Layer 3 of a small transformer language model trained on English Wikipedia (15 layers, counted from 0, width 128). Numbers have three digits each and are written without spaces.
Take only the direct path to the model's output, skipping the later layers: a vector added to the residual stream pushes a token's score in proportion to its dot product with that token's output vector.

Output vectors of the tokens that the questions are about. A number n stands for (n - 500) times 0.0026.
"ee": 404633362749596344566519569675837348478367491400560488557424560604754446401636387468497693324379459435480573568611499597625700523568398502610528440518445358459617452338415438644487423290787373482696550346265585448337491433491692437384635597336634420516519468503290610412617824529387514575488435517379662398654504557485590562537588314443485404379392309483505503501490212326328784522477
"ild": 471671409512610480318327630598436309459610539309585460445504609574645738552322556510473626604356653449415668695641474367621829650515438516818401477363463791281449489621617404407390181420803438454637593613510577553485596373525682429296572717374518584428516442448502418321641672534335616634423522325210385307682431525550361424478462365620571618583405296425371612541518425710576591555165
"umb": 363304646479559398424443410713556333451272608422467607711405387465678457546452580388269683625276355646437624508576560331497803582390540393419505654449570623462430387548425450377821622523267655455642545542389619361581487275493561606375547535538401694438561541516405709455640595530323746582550549428389482424591463604363671683378503290492746428518688332439483455447397404366453412463474
"ise": 583455458341558348241590338604379393509502475558671602583341435600560491474606673353249691259425463562383616570848691528385385573289350666492432760544367590383341548426797617252641686415486510620512565470418638539497487627471490544202405242472420454303492383548292469273643432555105741516556573387530369337698434384502521496430494394661605635568546362698186621406376413470560336484489
"ican": 307609568551719502434398333361167496301738284546570752567282554457593435214370657398182702210428761712374361656396387590568692467617277532754447550396620565368496658268512377293687325670793359467729677683443535483481364509367403447250698419486400474524392304345335709218638755607120497350630571435346637347610350502428469507419405240733455658849609199555334474809091611427388826412339
"′": 463625764477510369375278493415483415240436329167423577513513306434513575296563653367282572591277803730447631720551604421490666536781535426657400617161612722487504554532419607203488568568560204634609714538536322435432564755552507535419508445356426428488577425383505537410848345674333554421395456327272512475589296571562552485592405196685622364710479424516513539568405469727842743621255
"ear": 413524614416429411504455589588634501394600585314584318762532570493616638513590458388600751353232674613306503724358467520533561587568442445393404688493500613510381513377636413475407614553771581578679356533296620464525527151658473576419445467613592506571611346635459451458668722540471624381557506403515628535632549566779548703500570366307378576577488430349546532448609485695476909580219
"ered": 566645591456553395291537536464661533419281075126557552677551692481501785371174589427386673632321686245404586673334359526783489296631547577600462457442510815306650623466568133486661261708718408519773829515421601491611401321352491499552323618485416242566506499409366646237471649610448740417709290342403367466727417363529573456635607387349456518624732278291383394818223370564490487793250
"wards": 415606423507714462214579506462561454207238198346241740679302466649392602610557653425611703513305338472536739621447602550654534568587318695609476495390375616402675388517375226166604350355810661549521388685514436321489500622480295436368486033163458656539354538330404523205376717624288528546551273433690451334683332733596518686376609413458510579596595645495524339625442613589617648699484
"ace": 328511585360681233536249325391613444501517323352267684635531469356751331453380471554388783354448435460337563695538407331440435474634371681460600728381623546440555606394468616308615583652371566541773572654380751473629532402382360597528582627682505466555403465688463517447775765561298544313591357429465396270651475367501503741414472347740467462590577294539264444545353487884641691517461
"ice": 688394624473477383267705686465436523442509354587439369594393454544676457439656634458407719469441639547425409540561392433533527343285558618436567702307766369508651539542401462417693212506541609458581428675445642525476494469418490483504731561516279569610318400573661489380524663584219622234308317517470567526679474430505487620528369246761628581548489292493353485489313365401685322574431
"ters": 390593348383485508473136537401689533337540491287804492698461620673547521247586756367232774471393387532620590842523310547485577705575321097485528472399739667445591531595667489406618227614872314455595427716454389488460605592333397533404657381238577583425681490205497492415751574589593785333506292317435477407807371450550596278461536217700541620419584286531428840672385655848470566518434
"als": 264446546336616336369762430319423389500519297350672561620462541406622428378308664594396566587395614444395615502393520682528479607533497487383390254510646560374597548576685221523676613537669381528519555653291488229510346343422425578593559398346570562572547375101283598284242445539386496527470357334367631415666433418425677468484517091453432590662401245409574458661497530782642738527369
"er": 644543314660443423438525523512796436366344238488684325622568565422543418658475580446399716592480700503511496511424512546676326535484568545450719570583373696454611509428393453597581577586486493566665718670502671552394601551378499486612338690542513427606419515362461432445370444453588529394498449468644473602526555442621458363566405592462356419476613412398568455453433414452464371459243
"ful": 344734657263379413524544707483317595184418291543403583541458489459413931272569321408332815680488635489440605512461365381575979515500398693828679591386612720374355545309471265241607302259419232387526590546513565120569404363538538308515558404666346686357415234292349661058627633703528553652490622467417262244578367436422788669570728309768442385658563347367398785619263412757512822491441
"irect": 515474457512615314401585516515407513417193300620582646641424458606705580353563703536443590370220562449407627612530616467519442413779361374535285468444566912379543757304412445408666503544574441485425645550307510538404382417411619462423479242456664736427275473466393737274527517599351720356566502318660652518632477502609564615570608296626442491662530368396465532524407490396511486667210
"lex": 494532382362691459419493628594462490371642591541271625560517566394434532398321801352404774543271674567413446414460501417599725611769480436602482469290633763459652614582631295422597321612488463421591560438409524548656574506640539420499474289390708471735424592575343545256519468548413484363501507307571321351668470433453338542466555432552356525603532374531442408662346695574695516689384
"ever": 441679561560505431468406625364703332312578242506385558479352467459478339348519702453439693362352559501349579814591557440446524597742386451247462853386439554489537591470583291566685519513594592379756421455475627396402539613491549407310768395572768472539550580610364721380517565596561616334616544385460425460766545597502294618518617200453813498581620403605353639427372568447615932708211
"duc": 478657607175628609310288381643459448290282561605498699537458345594381494370564350530516693588281573515459686704576515495669705669755265405564365591372451885479578611561459432377461506436348525647572549393578592487634316390368719295346595532497724629447503525482477645365512587583211893359543505372444432415744308545431572400354467143466625601454713397677391583462205637597389556718473
"p": 513407472640448581490427422550592389415535419324567677520509289452600551333605388510395695369510537449517409633327446531492429766615615439410456496450505405571689345537552292317530626440594584605449547463499562434595726567297497559711621555610515466459617483473410565459482500507403505502360681459479550307408486626540582413420656412429404646567615542631743768431436588605347441545516
"merican": 554647587229694513366410441574567359256461398560442635632200409342763446352442490413494861306266763577458667468504556305783725603707298353785251366283452691483353541331599206362543190626663300641609427716463542487649602249494644540488342540168569620531355567549355647173759362568290909339404560259553444366504226523421608546481537303703542593609685335427474452466306508494578523617499
"on": 522463565434628487306565586433529552628595372545524469671461564446268485424443555499428660381448451694474434441615512420709656660658483577546396649558315405452391562590371419331514539685387550545433566377646576571591551602523416506560586242508543633494531429673545493507606610443478574475478519509621742339610570482296549705487684417275234489426459306548622513496586359569547302417286
"min": 444470738550426429596525514594533276382375635482259492460610306578545686470350819444321776382428674344516462650470566482555537823547482638660240663349381499457578659472565316122424402317428460368685430409586522716696571455468550655432569588502656651473394396469424530369672436588430429638513330360529472333555336571446533478447580415468602715583567367311488446592463737640540434631347
"ol": 518430488541620443270481304512482555396596490402463536628521458506518445601360501458457670515404447252359524363473472519436396670495568383447270562495447403439654344700528455537488544519745365420485697588521502518602542504607596507530597499345438532334585443525341544614569481458561355269574495591428553373741511683513606579584542371544363534749545355567510436625591545536471573522277
"here": 407701668402736254338500366349620466376537269231315369539475446407540636318310472565330770488369511710324488767633480461570559609437170302689524697183459681498315551496749549363383241237494400700699453641266714430526332430573338346630649491461450449267640540505364617488750350620510516518518245455608502279780423311417545479397553110653556552482556392608198596741555439558711606645441
"otal": 251662402534387300306604353414617403420400333474608609485329200418839831331345637611296704491256700594297638686488476383654769476745170553505266655521642581358597543362580537446565468419481472488519514495342594359697366462428617383523694515564259498426447523507134775251738372634502614458695640188392618205687365472416557644458406223526459782772583254280336495771248538638741561456488
"ible": 278739725546366547432292678858500374346276395342726495623255455546694585473338582511418722364364577497496456584608245397550546688526321668758392589472735582332548779512546364324592523583588410775514481575333532329415613391216574427409618320273388543326548365132288738365636577634487691543563680563304469494792407277320560492635697382469574431515637203368163225559439408640528629601072
"le": 392476634678499539491534355557501509434635552626485405504520604447342516562558775628286751450472772489528462445402380442451724564442593574326604510279515653549516611701366695391498477448466422551471594355520442552485435444533421369552431349541547396682737421740594449519427348482457413609461555428442384364629504483636532480497484336341298459738466420706481795604489613426617377738247
"elf": 617578378547848415484640650255678272455248446285587589619487616676327500336360603541178640595339803652389710540732713413472645348532608392525330491408524724335703416492662563308594531619662166692646363471375450346432479524367502404534667226407494557418646555505399642403810503591594614512505610359307627347717469386471543689553693388734588469713581167485443387306317476720266915736199
"rew": 635418835329478460250363706494356490370523346433441441488464655524534565479379536495346630464262395676451756809457534475520834528523506722535217296355507704373528771712550311317585581495545463512669623472462417590529277499660735480384558515422494740417279650573095546463885397584365622312450394499409352515510508624571683640612742246398370428601534272321525679654310525574473696577356

Each question shows what one neuron of this layer's MLP adds at an activation of 1. A number n stands for (n - 500) times 0.0008.

n160: 523474429397664296427366418378354466515513527575561572329517527605505570506519437632487539672523603371553271548740374462564453660383325529621486584425430439570470381547637511611642433477585503426597446605440363518859651528601585480363487607526475556479703416519500344391408512468545455631509399445460448430647499523426391494358335566495394608476493585605429533507379577632629595529661
Pushed down most: "irect"

n40: 318604558489367339560348583438518569484358573413608492599610501474458440556440531540531561452578396592414396477617612353434393395634438559485457449511398402686408448386343596427552611466469565700419402651518671592370396444537554577442502561651574634587469466512499551584547498619437558715491614511508521572394429416590421572536467480468314386394622648521539481378449511534487562305568
Pushed up most: "ace"

n202: 517521527312596570440475524507528343474496495431499475407464521479573497594505466478493521485651444625543598581504450397633650491485447450466662500375434683731500487634462490438595645383520478499365503517420411426553431544547368496617403532716477547531498571483464642432501519616390376615590586439280577591635798405437474552363499546447560731397424285604498572626532481318350532357509
Pushed up most: "umb"

n197: 491348454495319642422489489469549575379626488443542350528644466473584443329457589557332507593469255426505616547439581441537502694391558515506400455552633589498393630681487507486553423539371541443406390351553594339537573573389581446299459564474279453521480415518552634354486338391622511305578458504518491602339620381569414388534764639401603435794316511478382798600428483401559481423564
Which two tokens does it push up most, strongest first? "rew", "ters"

n61: 512490583623399544402446443489352117421455595424557559511501486403442581477461712426506470383247436377327482499584604519567522529593599458480375413483450495419351560604498544497426390438488543424572428584554448476487318328535554596486355564590564485688528580514579665539606548452502446432416356371503553549423390455598460527224598496405518472563424375473480526486466463516623398612615
Which two tokens does it push up most, strongest first? "min", "merican"

n71: 520403489577556574615693378414553639283521664413510414487531502776435480373464487513526529339307576475356511388412416639619547503459421529624513538544468551766614511408457239396521534587537552452554490542514475371673505529388458587525532398396545449562646566436439533436440403861438516398490388581314511533597485520469537550561567645560542637677418603538652419442485444500412498656695
Pushed up most: "wards"

n84: 647560503401594577522529381383558375567388555506470518523401552543329496595539408592441500549623584379551537425404617462486542534504390478407650422555701447391625419576512508478390400441448593466372479414520594525455464371641461670525383627371614339612373432421747587530492561493399386369531533554458306539496650416441461628471589557390488633322422572530306425510427379465568377421527
Pushed down most: "′"

n243: 457490438486253288475516600299537613463443302556642383548590633455395399569646710470646557558595531544367538443613441540595416534422461555405375335397634447484542318539386374442430552734468428577477405650453436563530357430571421416415430458303386392517464338536513367399250551645456657533518511651446480548455434451408378458501411472649329592555450495650459695529661607780592470542497
Pushed up most: "als"

n246: 492483612494495492366455406487476292396520604368548612532284470531514531475348609437510329330351486441514412526641487578490510576354495352716372523390515460549341474581567538529458384449618580444537552586446440486474552554461515470492555438623606466546557665668492659535600373619446455458418344581523438621401427424532618643478615448434563543512554430572393394427580525567550350565584
Pushed up most: "here"

n31: 584371558385536506608513593532518383540628577468357599581518404334621596344607561596531565522346464260397557495419416494418466582705536481508630452574553421432347611686424515432567467478561534483405453379570458458487597474529555593596567444379594433603552579662602749664507374675564531614423553380596661348551363412590449393389623368377387720361562408427733562615369467386549664478404
Pushed up most: "p"

n177: 440536427681628444442482477539473575727395670551518533440322481445387605471476425464508459634464352604667528428506585433643495560570506580453499460358380643451617640595506474602482536555329509366552667503499496468540604451450709424394433549496361465594443435358477500370448574614465492424498354485563517394466372682446482457534455442421411582667471388625379522411550589555706368529598
Pushed down most: "ear"

n115: 546550527485479477563357577383585330476432687310492659601750515434504405479383335369402708470467629598800416475383451564369520628574536555587484418444595525493621404418534519417438490256737472391514523620411443638609360578515379419565651402610251477398548411584436465415662504453578481419453373648329572394506531480607568536442348412599365562380469515535402336458474631775419492552817
Pushed up most: "ters"

n201: 414411529643489664570427629417375471386507336402499546443450640372544517408740528543472484516619234406255483419569482385499621398601494706246456533480535428748456550648606585427585415473527526582740418460464643603618518436534474561362538319440493437394562604569544613464393528456523620536526568487472529539487437708536415452582470584822409456734419556496413592330534586284501727473484
Which two tokens does it push up most, strongest first? "ever", "ican"

n87: 704601399344609780515554430575560469545539503407473527396411313469614754377531440489497517636617347418490783578455449457630609415402486506501461457496450698557415543336544597291490461487568590645419641394375443638597468508419492568618616672682556427505477392500382487615662558603627567551566474510388575620375553352481454530391448219556705462414579503461487418325404372535346630357472
Pushed down most: "le"

n182: 525516433623294417351473493499553631488464224448637510380314510777368514485407485643459244607556362542690407322551505519506495312324484568417371370311589442575590385405564499543501692601318367535519574505402405411439618576576654599488394528358684623566525526362509533481618558719652545636565590399536601528442433587347627570540479321572496456606600426544574462288418513439388596645515
Pushed up most: "elf"

n175: 445581675580425565465488761355355362357457641521586525466525324464684631434431618607420510505432520486311526490604487522433453495446538726328483698399425653666445544563629520572539453475535569383391556523440485301526560507648530472402402485607401462525391340481525543460579445516486450511460407488382751462346521521553613403492603493444627465505422486439488513432473509598578380310492
Pushed up most: "otal"

n75: 307443550519266659502507618512530545418380485470529388528384659312438437382542656617545749598383338587424474606677441478422519505690515405501677427408463651341744493502492450632546501657568465362543511592540480653542454477533513584543495577739677388526656449589537541497376525487590503578475371441514570595449236413496549475393478447402478563618443486472439533598715373519362550366520
Pushed up most: "ters"

n90: 653627491571567555399555382590386486440439775278386381363632423292573550502632449514536675338408444516375505458415633473489534621458461501482656478420471449476599609660327488463474374643414677458464457378675408339557338489538475639360562628566556344453506614455601656513621407489482522413626472473452490612617208550567372567463612492633565591371351368352419516521390464432444497475668
Pushed down most: "als"

n145: 631436350406597406404416599575574549575623662537419499537587504621523562666348581667507500393391459547442290466552579350386428666580491394528557357360425523517549478613475500637462472456447589322365515676594380515723507568620408653632497545462516522719576595489416447484497595645563521389433592416245644458638535474571385647585526347431444711503478593599632521684473493488675358682577
Pushed up most: "lex"

n222: 489598725502468379441413481546494307358552699427423505589466601457558492640562484522567449415531521466453375256593491445563456406576509470383603553682491568619597562554542372323521301398603560552493618379704725563434463457682567504535518434802686520603279406402581537363623380614339291503446598451623482460515590662553453541583571607415431570491563578568566456463446481497522453302558
Pushed down most: "ters"

n181: 321450319655445551471551477468478606465574373766531305483611487487517561296635474712492648543385552473582421620504469675388539378549450554404509556462589355441488511286500640472597589481562509567549311571358436468520466418548483505449471538514508441565514438433588524534399497213456553508483579474546544549525715581649525335478539737518435419446635604328462590534517509723372590268584
Pushed up most: "ear"

n187: 266441655515548582615495399417400549648430426625422489434529682300631554453533499608431553493493490504596623470438556571458586394586617732402520591448570557439625431541498643393500451529456451456407458417606558572544512355523601533378436465711399461605443596427615471451473578503409537547717604473560415519496242581436510396405518657520454419533615561607427494573464490653553604463454
Which two tokens does it push up most, strongest first? "ace", "ful"

n65: 371422402402427494648365545334220544501381465556419501430581607412625442474477477481431533636629645584543168499571483485456549653436503461503409590755475379532405355423581587698574496553620485545574618463289492492469421728409557470611487534488411511420340299487488457505474543244529403405450449510563486434555429389493464340442271651510360412694405764471431433484494609567390418440641
Pushed up most: "ican"

n119: 572492568385481541611512475421625258569313514494440456594589534473586495583636512556593584439547656664526526638582437583319411433528514553446369611515512487426475482523492535408568500497712403397448428546568541493360572422462446493504448619519544548509701507533630383474469280269475491397522413634429522429546675444420473646507481613772284542483584505529545496384340628638467451576488
Which two tokens does it push up most, strongest first? "elf", "ace"

n117: 560646382348442432371581568538550556628551389570479532530446416547407451477448606290610529473300489495458449385534366474531498548558599504471472344333614572350670534593410300524483546559468567461476396488612369505311554565573555468747537502474476558491404542449478388573535365525593467413390444351515420572531514515580407427415521476410347612416654385644405496473441415541336484621504
Pushed up most: "lex"

n220: 410471440391620502682469596549570805715482601545489416553508659464506546433762498360511407360555557530609585622667550651456272431500336452390588656565540649302701472426581522547584544491466488360512454515621440485612646332466447736535693532483495441434355514598695425414548466467419378599537509427440467585515519534421411533574595460434508595518638394574565353452484550467622421431417
Pushed down most: "rew"

n185: 543523440466479524488536433740573385572388655630573523538485442391439450558625418727554637396678532500410712598340580606496628523393445382549424467623497584377578504520439433607431660595521462376391411518554692441592401444529571682649514529357450542417559462478360432498441589153542503472489485496637448613595610508296503462634497689514571412561558451354540539536542551468542483574494
Pushed down most: "′"

n113: 587223513463419277490546548520573567413396572562426569551668488564599460533603480573470541496414678660518401504299435534502413678417516488574604354642482514580556549528440612590587548656689466396634621595547458468503582495584482336448683684424508511517719469599534563482473516348600560626615375516721582357489417581417518610360582576626448654595582371587585477470334512498515400681458
Pushed down most: "ible"

n16: 392748490428708306490382500344369442503516583397440570528536507633692548593491472511503405425479687395481475561584563418527475686562419485401578617368455240571590469274609659458533611537579522455534480515509531572502486333711325470408599475739419459422495572706542682493464613413463319455460495522659573502499515536589450628223659636416480379563596481586451607601504534535572582475596
Pushed up most: "ace"

n108: 636474366585498571521519584662478554413497690600567524448562492227439432650563213671401716532463534468395640444455506313460448738515393545512399575643404599521523539473452380579553483449601448387614543529683592597566543640603297615598661623587348491369632426404460382393328451299595493401665573475527661454582749369411495576466563548318571519556662408556490535579591445428301654570455
Pushed up most: "ol"

n239: 413499484479485649464560410585338524611483604549440316610627484291523311547693280598631452377430560310789458427437524606469354477535503478418495476589484603541434582545448639574475485559477482383435449344470529610441515389373486535605505496701563522414560361455540527577478341634528448421527492538589519488483492452604563546527458678415465479379458550396657456393482406382345289404612
Pushed up most: "er"

n6: 633458540523761357436486428461565406336517545623488578581406418621568494588506300376642471603521660312277369325464352575533573460569559467531546532493442467373682422593671747519617630461435330427381532424566277562626355430601437497622521413536587472629538599464546439344574460383460571394560571528419607414454583636433518403541544509485627586648494495552719382348299596458398501544363
Pushed down most: "here"

n215: 650394507446449439566530650369777554441533711563340455612519391427618501458333589670461543651476651474502400512489438494519577516576411555561553428599594515473415649573535401526650660407393463672387381670559736426497414434642303426579716465503481431612446466695464466477491610643720557500520529440638641529555547539383322512487437386277372455464488560474479471542523452592481673614316
Pushed up most: "ear"

n210: 601483374537350648459635343585391525578302497463495504442291652693358485231666446491450537494534465495599564454350405540484638314561439565578554595616559539564567594441461565402396450528269520371495503267462621573374553446392591571650554469421603343504447305393487415614464464547415498366530599408451481518397217641619505570505509555630500426453503720319433563517312557540591451467568
Pushed up most: "ful"

n131: 534410553665654621461509485504477485655529361405574592489455380654429563543440556272650284480516357479676435415528571245528505599408626457545593323465577597535374362579509532442500444711434415459423656352514468382629721615539459454519424518456354555242469438467624385494580328684418604618501496540341515567483584621402399548533404451641513642737393668468502452403460437506529587387263
Pushed up most: "′"

n148: 496520487523609481454364599621407520473506686644642500527425451464560455457369554455538372354578574345557402390401329436614544550416609433533457404360433409443682397606533452478447451332542528478507638506538598515516562596369603471701383607355525467323420567459581584565520430684476612440393654401456425416502516509463481628552420402559281463518624684405498467433555440647563480465533
Pushed up most: "merican"

n223: 495512627446542472572552623624709535668574747388478509642507391594484393491635423494545631504462552479470450416374455493610423356487380415358514503570441427425756528661435623483461526475534452461396387323668474622505482371635483482733628507646515438440539379605502418271418539444562501592311534441753442474538575645388492660660477379520397504328431558475529392538653400447444317509415
Pushed up most: "on"

n138: 564380407508556732379426653642441581426459294570644499368481446520538550459537584542626408452449637530474662597486491438477477518622631380423527634538532661288392545536597397540509427659558525371475471419501448340525548399549469423604399462518434553495354502581607529533363555729296501391444461539557475517503629484483623607328726509510498443432475439471559344639491488525657478553386
Which two tokens does it push up most, strongest first? "irect", "ered"

n224: 555460481646379401609456359468416178500418433567381502476360493456483503466487603506374797499422536635413558461473513576501495384540552487474491517590537558487452489467541394523456424514483633354517495656523583518534469345568474488572433461278483582500533415512396402453611533348553538531516550474515396425550539562513551467533603468390494560604455281407507586496436541505733475398452
Pushed down most: "duc"

n66: 441625488353570486533589699451548630597504697392308640552581269525660514590593606499552260335361719459426513454534495367563461603409504383483593452389648480652474605341445412623483610579499648540398553499561430465675476727617409549551704538557451419737521397560427529453421415625590452353413603618566570536620593484462299397404452579588430761523550306556516535477459498428553501535476
Pushed up most: "lex"